Layer 6 of a small transformer language model trained on English Wikipedia (15 layers, counted from 0, width 64).
In attention head 1, each number of a token's query is one row of weights dot the token's vector x. The head spreads its attention over the tokens so far by the softmax of query dot key.

Query weights of the head. A number n stands for n times 0.016.
q0: -42 -24 -19 -12 24 12 73 -18 -8 -3 -18 -25 5 -1 16 -42 -37 46 -70 -59 -27 18 41 -8 -14 -9 0 13 11 -3 -7 43 -21 4 -30 -14 -4 -20 0 45 -64 -50 43 -40 36 -2 23 -34 -29 8 -31 11 0 -4 8 14 -35 -41 -62 -14 21 30 -3 -29
q1: 1 -10 -4 -30 26 15 48 -4 -14 -27 7 -14 5 -29 -8 -7 1 14 -5 -48 -15 5 16 2 -5 -6 2 25 -18 15 6 31 -8 22 20 -14 8 13 7 30 -11 8 21 -45 9 -5 -13 -8 -31 16 -31 -4 -4 9 -17 4 9 -18 -49 -29 -4 29 8 17
q2: -10 -17 -5 8 -33 -5 -30 29 13 25 9 30 4 16 -11 19 9 -11 -18 41 17 -15 -11 4 -18 6 8 -25 11 -2 4 -4 -5 -29 -9 -1 13 7 7 -20 21 -3 -23 10 6 0 9 2 5 14 5 8 -3 25 8 -8 -1 5 36 5 -9 -53 -14 -3
q3: 11 -1 6 -16 12 2 24 -19 0 -23 6 13 11 2 -18 -31 11 -7 15 -22 -48 8 13 27 19 11 21 8 -4 1 2 26 20 -4 -10 2 -1 8 20 38 5 -7 50 -10 23 -16 16 7 -24 6 -33 -2 2 5 10 -3 14 -2 -17 -13 -18 1 -10 -11
q4: 5 -31 -46 -3 9 19 -5 -21 2 19 -13 -2 17 -13 36 -26 1 15 16 -47 34 -1 2 -12 -28 -2 -6 24 -13 -57 19 9 8 2 7 -9 -4 4 -22 -1 6 -9 11 -37 -6 -15 9 -14 -22 29 -7 -46 -30 -30 16 17 15 -4 -31 4 9 11 -6 16
q5: 3 33 -4 43 7 0 -20 18 4 40 46 -11 -22 -38 -20 -28 -1 -11 0 31 2 -10 5 7 1 -22 41 -13 21 -3 -18 24 -33 1 -31 -38 25 33 -25 -12 -3 -10 -34 -8 33 -11 7 -14 20 23 -12 0 -32 45 40 3 -3 -17 38 -19 -11 -10 -22 10
q6: -11 12 6 -35 -24 -35 10 -20 12 -18 -20 -14 46 -2 13 5 4 4 21 28 -21 -4 -12 17 12 23 -46 11 2 -73 58 -19 13 15 34 36 -45 -35 37 -9 8 -1 59 -2 16 -7 -18 56 30 -22 8 18 -21 1 -1 -1 2 13 42 -18 -27 3 3 37
q7: -15 -15 -31 -10 31 8 -6 6 -3 -29 29 -19 49 17 -52 -4 -8 0 -35 -24 -26 -21 13 -25 -8 13 -40 21 -2 56 3 12 -36 3 0 -27 35 -9 -55 3 -13 26 -41 -9 21 -20 -6 -20 -14 16 -16 21 -4 -32 23 17 6 -25 2 35 -13 17 14 0
q8: 43 -63 -16 -1 -20 -34 33 -3 7 17 4 -32 -11 40 8 -8 -40 -1 -39 11 -23 24 17 30 4 27 16 55 5 -14 39 51 3 24 -10 27 -19 0 0 -10 -4 1 -12 -7 30 31 25 31 -20 -9 -42 27 -11 -58 -9 14 -39 17 -15 27 -23 -7 4 40
q9: 14 13 16 2 -9 -3 -65 -10 -7 -28 2 21 33 13 14 -27 -12 -4 40 27 11 -18 -8 12 -4 -3 1 7 50 -32 -17 0 6 -10 -36 9 -9 -24 -3 18 -1 -50 -10 29 14 9 14 13 8 -31 14 21 30 -17 32 -35 -13 -28 28 35 7 29 13 45
q10: 21 -7 -33 -27 19 -79 42 11 4 -11 1 -35 -19 -3 12 -1 -51 -11 1 2 -92 36 16 -60 -14 -31 1 -36 -39 1 22 15 -25 -5 29 -37 -33 36 -21 -16 -24 -43 22 15 -18 -8 15 1 19 -16 35 -5 -50 -7 41 31 64 -49 -4 1 55 35 -24 13
q11: -23 4 -35 18 10 -40 -4 11 15 -7 -6 -20 -17 -3 26 -19 12 -34 56 47 3 33 -60 -45 33 -7 -22 -29 -16 -24 -19 -8 -24 -13 15 -49 19 22 22 -54 -12 25 -4 31 9 -6 -6 15 41 -26 3 0 -19 59 -2 -31 47 -9 35 -1 32 -15 -20 20
q12: 40 42 16 -8 -9 -27 -36 -10 18 -3 5 -6 -20 18 19 7 -50 40 -12 15 -2 -24 -4 16 -22 5 -21 -29 42 11 14 43 19 2 -10 -39 -6 3 33 -7 -59 5 0 -21 -33 36 37 13 7 63 15 0 45 6 -16 -14 38 -47 18 5 -21 -9 19 -3
q13: -9 15 43 41 -57 -3 -50 3 13 -9 -28 19 -25 15 5 0 1 -49 -9 30 -22 -65 -22 -5 17 -24 12 -38 2 12 -10 3 49 22 15 21 41 25 13 1 15 -1 -8 -3 -1 27 -9 22 13 41 29 36 18 0 20 -56 37 -24 20 34 -25 33 -60 18
q14: 0 38 4 -35 -31 -22 -28 3 4 -33 14 -1 -65 16 -31 34 10 -9 24 21 39 -3 -4 4 -24 14 -36 7 -32 21 17 11 -9 -2 -20 18 9 -22 -32 7 -19 -47 -55 57 40 21 -5 6 35 41 0 25 -45 -39 -12 11 25 15 -30 -3 -10 6 -22 -51
q15: -19 28 -32 18 15 42 24 -28 -16 -2 -15 -31 23 -23 9 -30 32 51 -40 -4 -44 -1 -20 26 -4 6 6 31 -38 -20 -6 53 -13 -19 -44 -35 -31 41 16 2 18 11 -5 37 12 22 26 -56 -14 19 17 13 56 3 31 -45 -24 -64 2 -13 2 8 -4 -19
q16: 7 1 6 -17 17 -27 -10 14 3 -3 9 -19 -7 -2 -13 -6 3 -13 19 20 1 0 -8 7 3 4 -20 6 -6 6 1 5 19 2 29 7 -37 21 9 -6 38 16 -4 -29 -4 8 -3 20 -4 -1 -1 -1 10 16 6 5 -2 8 24 9 -7 -12 10 22
q17: 9 10 -1 1 21 -23 -6 26 5 -12 -12 18 -33 -27 14 5 17 -8 16 16 19 -24 -14 7 15 -19 -19 -26 9 17 0 -20 -19 12 2 -7 -33 -37 -7 -3 31 15 -1 5 -23 12 1 21 6 4 17 -34 -7 8 -8 -29 -2 3 25 23 -15 -4 1 19
q18: -16 21 -23 26 23 -18 22 -13 8 4 7 12 10 8 11 -8 -6 10 -9 -38 0 24 5 -18 -14 16 43 -9 13 -27 9 8 -23 -17 -4 -13 5 2 26 -2 -14 -15 4 5 14 -25 20 -15 -24 25 -19 7 10 -5 35 -22 10 24 -44 -23 -7 2 -4 -10
q19: 4 -7 -1 -15 19 -29 14 -14 -28 -4 -11 -4 48 -33 16 -15 -10 9 -3 -56 -14 3 20 -20 -15 9 19 -3 -14 -3 -33 34 -14 5 -17 6 2 6 -23 9 -36 -11 13 4 -7 -11 -11 -23 -4 20 3 -8 -27 -21 0 4 -17 -8 -38 -13 5 26 -9 16
q20: -13 -36 8 -25 -12 30 29 -14 -2 -39 -32 8 66 16 14 12 -22 45 -19 -21 4 16 40 -21 -2 0 30 5 1 23 -16 -12 -48 -1 5 -12 11 -62 -35 -14 20 -6 17 -14 1 3 18 -6 -5 -11 -5 -3 -4 -16 19 29 14 -25 -20 -24 3 20 6 12
q21: 31 57 14 -9 7 -46 15 17 15 -20 34 27 -7 15 -40 42 14 59 54 13 44 -24 -19 13 2 -12 12 21 -15 -53 -19 -27 38 -11 1 4 6 47 35 -11 -11 30 -42 2 15 -11 -14 -12 0 -52 -15 -14 -6 15 -16 15 -22 -4 40 24 23 4 0 18
q22: 11 30 -9 -22 17 -18 22 -4 14 23 -11 -8 -7 -50 38 -24 -35 32 -11 -17 5 -3 11 46 -23 -4 -40 4 -12 3 -17 23 -14 -12 25 -22 -37 14 -11 -25 2 -21 45 12 25 -39 13 3 1 -17 -4 26 -7 25 6 -22 0 -6 -4 -16 -11 15 -6 11
q23: -12 -18 -6 64 -17 -15 1 2 -8 -19 -13 8 13 6 8 46 17 2 14 11 1 -4 3 20 15 13 -13 3 10 -51 23 11 -31 15 35 33 -11 -42 29 23 -9 52 32 -1 9 -1 18 23 0 -30 25 -14 4 -2 -17 47 -7 28 13 24 -37 11 4 -24
q24: -5 45 9 -14 -34 -49 -12 43 15 -14 -33 34 4 21 -16 -5 19 -3 -7 22 -5 3 -12 -16 -6 -28 -7 19 -26 7 40 -1 19 -27 11 29 -7 -36 -13 -10 -21 -13 4 36 -13 8 -8 31 24 -19 -3 14 -1 -16 10 -24 -19 7 4 19 -22 -40 -1 -10
q25: 3 1 71 -35 -64 9 -37 37 40 37 -27 -2 -17 -18 20 -61 10 -14 11 5 -30 -11 -26 -27 4 -26 9 15 -35 11 16 -14 -4 24 -38 -63 24 -29 -64 13 -20 19 -31 15 12 11 -14 -47 -17 19 -21 21 18 -2 -20 -14 -20 -34 -3 27 10 -9 26 -17
q26: -50 -27 -6 17 4 28 -40 21 -8 -11 6 -5 20 43 -18 -64 -38 23 23 0 -9 2 23 -3 3 -18 11 16 23 -9 -49 11 -32 12 16 1 26 -18 25 2 -53 -4 16 19 -30 7 -16 -2 26 13 -10 -16 15 -15 27 -47 -23 15 -29 7 -31 -5 -47 -31
q27: -24 64 -25 52 11 -37 2 3 10 11 21 43 -27 44 7 42 15 -15 -10 -1 15 -12 -10 -13 -31 26 -4 14 -11 35 4 10 2 30 -42 42 33 1 -48 9 -22 50 -21 18 -19 25 -14 -1 -36 26 14 -3 30 27 20 26 -20 32 -13 0 -29 5 -10 -14
q28: 16 -1 22 65 92 45 -18 15 45 72 1 -19 48 -14 -70 11 22 43 -25 -32 24 28 -6 31 26 -5 3 3 40 -28 -26 21 31 -9 18 -34 -2 -17 -11 -28 -14 1 -37 -22 6 20 -16 -24 -2 -36 -3 -32 18 -64 -71 -1 0 -21 5 -2 -20 -20 -15 39
q29: 22 3 0 -33 -20 -19 -54 1 -34 38 -45 -45 42 16 -63 6 -8 48 2 37 5 -36 31 -23 11 -5 -17 -49 -2 1 35 -44 1 -18 5 9 32 9 19 13 37 38 16 44 -7 9 7 8 -3 -62 32 -54 -18 6 -42 -6 0 -9 -24 7 29 -31 29 -23
q30: 12 16 -8 18 40 9 -40 -9 9 32 -23 5 -24 -51 -43 37 -1 -68 33 37 18 -1 17 2 25 -13 -62 -10 -33 -28 -8 26 -46 5 -9 -31 27 -2 -28 7 16 -51 25 2 17 -23 26 1 -34 -48 42 30 24 7 19 -48 -17 -22 -22 -4 15 -30 22 13
q31: -22 -53 65 -47 -3 66 -16 -33 18 31 3 27 27 7 -41 13 25 6 -40 -18 -26 -29 7 37 2 -17 -10 33 -24 -20 11 -16 -30 -36 25 9 57 -12 -45 28 -55 6 32 3 -17 24 6 2 -48 3 -14 -25 21 0 -38 13 7 -19 -35 -43 20 2 -8 -16

Each question shows a short text with each token's key, already scaled and adjusted for position as the last token sees it. A number n stands for n times 0.017.

Then comes the last token's vector x. A number n stands for n times 0.026.

0 " W": 2 -20 2 19 15 -1 1 0 -8 -4 37 -7 3 -21 -27 -9 19 -4 20 -9 2 -5 12 -23 -30 43 -18 71 12 38 21 -14
1 "ade": -21 -31 18 33 29 -2 2 12 -19 10 49 19 15 -23 -22 -14 20 -10 33 3 11 7 21 -23 -38 7 -11 85 21 40 4 -5
2 " F": -34 -14 6 22 31 -12 0 -1 -12 -2 38 25 21 -18 -13 -14 -27 -35 35 0 -1 -17 40 -27 -32 34 3 58 12 31 4 -29
3 "und": -2 23 -21 21 23 -15 4 14 -2 -12 23 19 20 -30 -18 -33 -49 -14 11 2 5 -26 28 2 -37 10 1 46 22 38 18 -10
4 " M": 27 17 -11 9 41 3 -10 -14 -14 5 50 19 3 -8 -18 -16 -23 -29 35 34 12 -19 25 -26 -34 32 0 69 17 43 12 -23
5 "S.": 27 23 -24 9 12 -7 1 -5 0 -20 56 11 2 -5 -23 -20 -1 -24 28 18 21 -21 21 -30 -7 21 -22 56 29 33 -1 -14
x: 8 6 24 -6 2 -7 -12 -8 34 -13 -3 12 -1 10 -7 -3 10 9 -16 -21 2 -5 36 -4 -32 -27 -16 -6 -32 12 11 -7 18 48 -2 17 -15 11 5 -16 9 -18 -11 -4 -49 -2 25 -33 -4 -1 11 26 -3 11 5 -6 -22 8 17 -9 -18 12 14 6
Which token does the last token look at most? 0 " W"

0 "ed": -1 -13 -2 8 7 -4 -5 1 -4 1 35 -4 6 -27 -18 1 18 2 20 -6 -1 6 2 -22 -19 37 -11 58 5 42 18 -7
1 " to": -31 -21 20 36 23 -5 -24 -4 0 5 27 23 10 -3 -4 5 16 -12 15 -8 0 -11 9 -17 -14 37 -30 65 21 38 1 -1
2 " film": -26 -8 1 24 21 0 -13 -1 -9 -3 39 1 18 18 -9 -7 -9 -24 21 5 10 -13 14 -32 -23 35 11 87 13 42 12 -22
3 " and": -2 -7 -2 25 4 -3 -6 12 0 -4 38 3 9 -16 -15 3 -25 -19 12 -3 8 -13 12 -21 -11 27 -25 58 19 42 17 -10
4 " the": 0 9 -10 16 11 6 -1 3 -1 -10 30 -20 1 -25 -17 -10 -9 -9 0 1 -1 -4 10 -21 -23 35 -8 67 16 41 21 -24
5 " st": 43 33 -20 37 8 10 -5 10 8 5 38 12 23 3 -1 -12 14 -5 22 13 18 -13 20 -24 -30 10 1 88 28 63 15 -16
x: 11 11 3 17 -1 -5 -1 29 26 3 -7 -6 12 25 -12 -19 -10 -11 6 -3 -26 6 51 12 -20 12 5 -19 -34 -4 32 10 21 54 2 -16 3 -5 1 -18 0 12 -10 13 -35 8 0 -33 -15 14 -4 -2 -10 2 7 15 -25 10 -15 16 -2 20 -17 2
Which token does the last token look at most? 2 " film"

0 "ury": 4 -6 -6 14 9 -3 1 5 -1 0 33 -14 0 -27 -22 -6 11 1 18 -13 -4 0 5 -20 -20 38 -13 59 10 37 19 -11
1 " as": -20 -12 6 18 21 6 -4 1 7 3 51 9 9 -5 -10 13 20 -11 25 -9 -2 -15 15 -13 -34 32 -23 82 33 41 8 -14
2 " one": -35 -14 10 24 19 7 -2 3 2 14 60 10 20 9 -2 -7 -11 -21 36 -1 4 -16 23 -46 -28 22 7 76 7 53 3 -17
3 " of": -9 -2 -8 27 27 1 -4 -3 3 1 43 11 6 -9 -16 -2 -35 -29 17 5 9 -12 21 -30 -37 24 -10 61 35 36 5 -7
4 " the": 5 7 -11 12 13 2 -3 0 -6 -9 32 -19 4 -24 -18 -8 -11 -8 4 4 5 -2 5 -19 -26 33 -9 60 15 42 24 -18
5 " 8": 22 26 -23 17 4 -21 6 10 1 -11 40 16 15 -21 -11 0 -2 -10 15 13 20 -8 26 -34 -22 28 -4 64 22 31 4 -4
x: 21 14 27 -1 0 -13 -30 17 15 -3 15 23 8 1 5 -16 -21 -8 -11 31 -22 10 61 -2 -13 2 2 -2 -23 0 10 -11 -5 22 8 10 -17 -3 -10 -16 -1 -18 -30 9 2 -9 4 -42 -14 10 -38 -5 -4 27 -2 0 -27 20 16 -7 -2 19 2 -6
Which token does the last token look at most, and with what share of its attention? 2 " one", with about 50%

0 "pr": -5 -18 8 16 20 -10 -6 4 -5 5 39 18 17 -14 -33 -6 38 -7 31 -1 4 -23 9 -18 -27 27 -1 74 30 44 28 -15
1 "ing": -16 -12 -9 12 12 -1 -1 7 1 0 35 -6 0 -28 -18 -6 10 -6 20 -7 0 -4 6 -20 -20 35 -12 72 15 45 15 -14
2 " A": -28 -14 9 21 24 -7 4 -9 0 -6 47 11 14 -14 -11 -25 -11 -20 22 -3 -2 -16 24 -27 -23 12 6 57 11 29 7 -22
3 "w": 10 14 0 19 42 -6 -10 -1 -11 -17 32 43 17 -10 -18 -10 -54 -24 29 19 3 -36 24 -16 -56 22 4 68 21 48 13 -22
4 "ak": 41 13 -5 17 27 7 -7 -5 2 9 25 34 3 -16 -31 1 -13 -22 42 23 9 -12 24 -1 -19 6 3 73 9 42 -2 -15
5 "en": 44 20 -29 13 39 0 -5 10 -9 14 34 30 11 -11 -10 -6 29 6 21 12 10 1 23 -16 -32 3 -4 83 17 60 12 -19
x: -19 -5 3 9 7 14 -5 0 21 9 -8 -14 4 16 -1 -5 9 -1 -5 -61 -11 -8 48 -27 -8 -12 17 0 -6 -5 -2 21 1 57 2 -10 7 3 2 -33 19 3 -15 -8 0 -21 1 -11 -18 3 2 6 -3 -9 14 -4 -14 17 -5 -45 9 43 -16 -10
Which two tokens does the last token look at most, in order? 3 "w", 4 "ak"

0 " St": 2 -14 0 18 9 0 -3 -1 -4 2 33 -12 4 -22 -20 -9 20 -4 21 -15 3 -3 9 -20 -30 39 -9 64 11 41 21 -12
1 "ran": -49 -23 2 40 29 -14 -11 12 -10 19 32 34 25 -6 -4 -17 15 -20 21 -9 12 -10 10 -28 -24 30 3 72 23 33 9 -7
2 "ge": -32 -14 4 8 12 -5 2 9 -5 4 37 31 6 -13 -18 -21 -39 -14 36 6 5 -13 10 -30 -19 6 5 67 21 38 9 -2
3 " song": -6 2 -11 20 7 9 4 13 -24 -2 31 -19 28 20 -20 -7 -9 -22 15 0 15 -5 11 -23 -22 36 1 72 27 24 7 -10
4 "w": 43 22 -3 18 24 7 -3 0 -13 -11 32 33 19 -5 -24 -2 -16 -10 24 13 9 -35 19 -15 -49 24 -4 66 27 41 15 -22
5 "rit": 37 25 -25 3 18 -2 -9 22 -14 11 33 23 15 10 -19 -1 29 -2 13 9 24 -16 16 -21 -24 16 9 78 44 49 22 -25
x: -11 -4 -9 6 -5 19 8 -13 32 11 8 -8 -3 18 -16 -21 -1 -7 21 -45 -10 21 39 25 -29 -14 5 3 -28 -5 7 9 -26 46 -15 -11 3 -4 12 -39 -4 -3 -4 16 -10 -6 10 -25 -11 9 -2 -5 -13 -10 12 7 6 -13 -5 -33 -17 11 -19 5
Which token does the last token look at most, and with what share of its attention? 4 "w", with about 100%

0 "ed": -1 -13 -2 8 7 -4 -5 1 -4 1 35 -4 6 -27 -18 1 18 2 20 -6 -1 6 2 -22 -19 37 -11 58 5 42 18 -7
1 " and": -4 -7 -9 14 5 -1 -4 4 0 -5 31 -16 4 -21 -18 -1 9 -4 10 -12 0 -4 3 -17 -17 37 -16 57 11 34 20 -11
2 " p": -50 -11 -4 43 25 2 -5 -1 -3 6 44 24 10 -8 -13 -13 -17 -39 33 9 5 -8 34 -23 -33 17 -7 64 21 51 -6 -13
3 "ill": -6 3 5 39 24 -2 -1 -7 -17 7 55 9 29 -9 -15 -6 -35 -27 21 20 27 -7 16 -16 -48 6 -18 66 16 47 1 2
4 "ag": 37 9 -17 16 11 -1 -3 15 2 0 31 26 -4 -11 -24 -16 -15 -17 15 28 12 -2 22 -7 -19 12 -1 54 27 44 -5 -12
5 "ed.": 25 24 -26 3 11 -16 -4 -4 6 -17 44 15 -3 -8 -17 -11 4 -26 25 17 18 -13 17 -32 11 17 -28 65 22 42 0 -8
x: 13 12 25 -8 0 -2 -7 -16 34 -4 -8 12 -10 12 -5 -13 7 5 -13 -30 -2 -23 33 -8 -16 -34 -8 -10 -28 15 24 -3 19 44 -5 15 -7 4 12 -20 0 -16 -25 -4 -23 14 44 -20 -15 12 6 15 -2 8 4 -4 -11 12 21 -18 -15 9 18 4
Which token does the last token look at most, and with what share of its attention? 1 " and", with about 50%

0 " 20": 3 -9 -7 13 10 -8 -2 3 2 -2 31 -14 2 -23 -22 -1 7 -2 19 -10 -2 -1 2 -20 -19 44 -13 63 12 38 18 -12
1 "6": -33 -16 21 20 29 -14 9 5 -3 -1 49 40 13 -28 -18 -7 8 -11 33 13 14 -7 29 -37 -24 22 -7 66 17 34 3 -19
2 "5)": -20 -26 -2 10 21 -12 1 6 7 -13 42 19 7 -18 -15 -1 -12 -20 24 10 0 -12 28 -33 -25 18 -15 71 24 31 -3 -8
3 " was": -5 4 1 17 22 3 -11 2 4 7 50 -3 13 -1 7 -4 -17 -12 23 12 11 -8 17 -13 -18 26 -33 74 42 41 -4 -18
4 " part": 43 23 -16 19 21 8 -21 -9 -4 13 48 27 18 20 14 -3 -24 -28 35 12 20 -12 22 -31 -25 25 9 70 27 54 -3 -18
5 " of": 40 23 -14 29 33 1 -9 -4 7 3 41 17 0 -12 -11 -5 4 -10 15 21 11 -18 26 -26 -27 20 -17 67 49 34 -5 -12
x: 9 12 1 16 -8 2 5 6 6 -7 3 8 -4 1 1 17 -19 -13 -14 1 -11 -3 26 -13 -37 -26 3 6 -29 4 7 -5 7 72 -4 -11 -8 2 11 -10 28 -9 -31 -2 -12 27 -8 -18 -24 -16 -5 3 -3 -28 28 1 -11 8 -7 -25 -7 -9 -18 -2
Which token does the last token look at most? 3 " was"

0 ";": -4 -16 2 13 11 -6 -3 8 8 1 31 -1 1 -24 -24 -2 8 7 17 -6 10 -1 3 -23 -18 40 -9 63 17 37 3 -15
1 " se": -42 -28 23 37 29 3 -10 14 5 8 29 30 13 1 1 -12 20 -21 30 -6 6 -14 13 -17 -20 11 0 74 11 58 -11 -21
2 "ven": -21 -6 -11 21 20 -8 -2 9 24 1 32 9 -7 -8 -5 -15 -6 -17 13 4 -10 -29 -2 -23 -33 30 -13 74 26 27 5 -16
3 " le": 3 0 -1 44 28 1 -4 4 -10 16 47 31 14 -8 -14 -6 -46 -42 34 18 21 8 26 -29 -23 17 -8 58 11 53 -16 -18
4 "av": 37 27 -6 19 31 3 2 -12 17 -1 21 43 -2 -9 -16 -16 -10 -18 35 38 10 -18 19 -4 -18 18 16 63 28 50 -5 -4
5 "es": 33 22 -21 7 13 3 9 7 -6 9 42 33 1 -31 -22 13 26 -20 19 19 0 1 17 -31 -20 8 -12 72 23 42 16 4
x: 0 7 7 22 -4 -5 3 -19 35 5 -3 15 0 5 -16 -22 -11 -1 -7 -27 0 19 58 6 0 5 6 9 -3 21 7 29 -5 55 -5 1 1 11 0 6 27 -9 -1 3 -4 15 13 -3 -19 12 0 -12 -16 4 5 -1 -7 -1 5 -55 0 23 -9 -23
Which token does the last token look at most? 4 "av"

0 "ed": -1 -13 -2 8 7 -4 -5 1 -4 1 35 -4 6 -27 -18 1 18 2 20 -6 -1 6 2 -22 -19 37 -11 58 5 42 18 -7
1 " in": -16 -17 1 18 19 -3 -3 7 2 -6 40 2 6 -18 -18 7 14 -8 18 -11 -5 -9 22 -21 -19 42 -17 70 31 39 13 -16
2 " Gen": -32 -5 11 13 33 0 6 -13 5 -10 29 7 -4 2 8 -42 -13 -26 33 7 4 3 35 -27 -23 14 -3 69 5 37 6 -28
3 "o": 15 6 -8 31 19 5 4 28 -7 8 31 37 12 -24 -13 3 -44 -26 29 3 15 -3 18 -14 -27 4 -2 64 -10 50 2 -13
4 "a": 32 5 -11 16 23 4 -8 11 11 8 24 31 2 -39 -3 3 -2 -15 18 6 2 -4 17 -13 -19 14 -1 75 -5 26 4 -15
5 " and": 28 15 -4 25 -1 -1 -1 14 3 -5 40 9 13 -16 -10 -9 12 -16 13 8 13 -20 20 -19 -13 11 -20 57 21 39 18 -12
x: 29 3 -9 15 14 1 0 -5 5 4 4 15 -16 20 -6 5 -16 1 -2 1 -11 -18 64 3 -23 -7 -15 7 -25 13 13 -13 22 69 -5 8 13 2 -2 -13 9 16 10 3 -7 2 -1 -40 -14 17 -4 -3 -10 -17 17 -7 -22 0 -4 -13 -20 14 -3 9
Which token does the last token look at most? 2 " Gen"

0 " St": 2 -14 0 18 9 0 -3 -1 -4 2 33 -12 4 -22 -20 -9 20 -4 21 -15 3 -3 9 -20 -30 39 -9 64 11 41 21 -12
1 " John": -11 -15 -4 22 16 -1 -4 -1 -3 3 42 -15 6 -14 -21 -2 14 -8 22 -12 2 -4 9 -19 -25 42 -19 76 17 38 19 -12
2 " t": -37 -14 0 36 29 7 -11 8 -3 15 39 14 11 -8 -11 -16 -19 -34 27 10 2 -15 21 -25 -17 27 -1 83 21 55 -6 -15
3 "aking": -7 -5 -4 22 34 -1 -6 -9 -6 9 43 13 20 7 -14 10 -39 -35 35 12 20 -21 8 -10 -41 16 -5 90 26 41 2 -15
4 " on": 10 15 -10 28 12 -5 0 4 -2 -8 41 8 14 -2 -18 6 -25 -16 24 7 12 -1 30 -16 -7 36 -21 73 31 30 5 4
5 " the": 12 11 -11 14 12 4 -2 0 -1 -10 30 -18 3 -26 -15 -10 -2 -2 -1 7 -1 -3 12 -20 -23 37 -10 62 13 43 23 -22
x: 4 10 10 -5 9 -8 8 -3 4 -8 2 -4 -12 21 -20 2 -13 7 -13 -4 -1 -11 64 12 -7 4 4 26 -6 3 15 0 19 90 1 -7 2 -10 5 -35 -5 7 -21 -5 3 0 -5 -38 -5 4 1 2 1 -1 0 0 -9 -1 -3 -1 -12 -2 -8 2
Which token does the last token look at most, and with what share of its attention? 5 " the", with about 60%

0 "u": -8 -8 1 18 15 -5 -5 11 -5 6 30 4 9 -26 -29 2 22 -9 20 -18 -6 -6 6 -14 -27 34 -4 59 5 40 18 -14
1 "e,": -4 -7 -11 13 3 1 0 8 -1 -3 30 -11 1 -28 -22 4 6 -4 15 -15 -3 -2 9 -24 -16 44 -17 61 12 33 19 -12
2 " The": -11 -3 -7 12 14 1 1 -2 -9 -11 31 -27 1 -26 -19 -17 10 -11 12 -4 0 -5 14 -27 -26 38 -2 65 17 37 26 -27
3 " Port": 0 -2 -11 31 17 -14 -13 8 -2 8 29 10 11 -21 0 -12 -24 -31 8 2 11 -9 22 -32 -28 24 30 66 9 56 15 -20
4 "land": 16 7 -6 8 29 -11 -8 0 -9 7 29 9 11 -16 -11 -9 -5 -8 29 10 10 -16 6 -25 -2 32 12 72 16 23 15 -24
5 " P": 42 31 -25 27 25 0 -15 -1 -14 9 38 26 -2 -21 -16 -14 10 -9 26 29 14 -10 34 -30 -30 27 -2 64 16 42 -3 -25
x: -3 -9 28 -4 7 -8 -11 21 20 -4 -3 11 -3 20 -2 -11 -21 -30 14 2 1 30 48 16 -11 1 14 -5 -28 -8 2 5 11 36 1 -5 -1 -4 -12 -6 4 -29 -16 -3 -34 -48 -1 -34 -37 -2 11 -9 -5 6 -9 -3 -21 20 9 11 0 17 -13 -1
Which two tokens does the last token look at most, in order? 2 " The", 4 "land"

0 " join": 6 -12 -4 19 16 -3 -10 -2 -2 1 32 -12 6 -14 -17 -4 15 -7 18 -15 -1 -2 4 -17 -21 41 -16 62 7 37 15 -8
1 "ed": -35 -20 8 11 25 -6 6 -3 -5 1 34 21 10 -30 -4 -8 12 -8 26 9 -11 3 20 -26 -26 23 0 57 22 55 13 -14
2 " the": -10 -2 -9 15 9 1 -1 1 -1 -8 29 -20 0 -27 -18 -7 3 -9 8 -4 -2 -3 9 -20 -20 36 -11 62 14 41 22 -22
3 " H": -5 4 0 21 32 -11 -9 -1 -7 -2 45 27 8 -9 -3 -25 -39 -35 43 23 13 -22 21 -34 -27 19 -6 64 7 40 -6 -22
4 "os": 29 11 -11 25 19 7 4 7 -7 2 27 22 6 -6 -32 -3 -6 -18 29 23 9 -7 9 -10 -28 3 -6 68 35 32 4 -9
5 "p": 49 28 -28 9 16 0 -16 7 1 2 36 42 5 -3 -8 -24 34 9 8 29 6 -12 35 -24 -30 7 -7 53 3 51 4 -26
x: 4 3 26 -19 7 -17 -9 11 9 5 -1 10 -8 -11 -6 -11 6 -22 -10 -66 3 27 20 7 -23 -10 19 10 -8 -22 6 22 5 32 -3 -4 0 10 -10 -37 -16 -20 11 11 -29 -22 7 -36 -20 4 -8 12 -14 5 8 6 -20 14 -27 1 13 20 -6 -4
Which token does the last token look at most? 3 " H"

0 " place": 1 -19 23 22 25 3 -9 1 -10 5 38 3 29 16 0 -14 29 1 13 2 -2 -8 16 -25 -18 28 4 89 32 52 -2 -4
1 ".": -23 -23 11 14 25 -8 -1 2 1 -15 47 15 6 -10 -15 -14 14 -11 32 6 12 -24 15 -22 -5 24 -27 74 41 47 6 -15
2 " M": -35 -16 4 27 40 3 -8 -9 -12 3 50 15 4 -5 -10 -12 -12 -29 30 26 1 -19 25 -17 -33 23 -15 74 15 43 10 -25
3 "ike": -18 -6 0 33 19 6 -11 -1 0 -4 35 5 3 -6 -16 -23 -22 -24 21 2 11 -21 25 -22 -44 9 -8 84 10 39 -4 -20
4 " Ch": 27 20 -12 17 27 -19 -16 1 -13 1 44 24 0 -21 -22 -11 -19 -38 24 32 14 -17 25 -34 -33 19 5 72 25 52 9 -20
5 "unn": 21 24 -9 20 20 4 -11 0 2 6 8 30 3 4 -31 -14 22 -6 30 30 22 -43 8 -2 -24 22 11 75 42 47 0 -13
x: -8 -14 -16 10 -4 2 8 18 0 -5 41 -12 25 3 -10 -18 2 2 15 0 -7 -3 23 7 -2 -40 8 2 -13 5 4 4 5 39 -4 -6 -2 4 0 -18 -8 -17 5 -5 -25 -29 8 -40 -37 9 -33 0 1 -12 -18 2 -31 22 -23 -5 12 -2 30 -2
Which token does the last token look at most, and with what share of its attention? 4 " Ch", with about 90%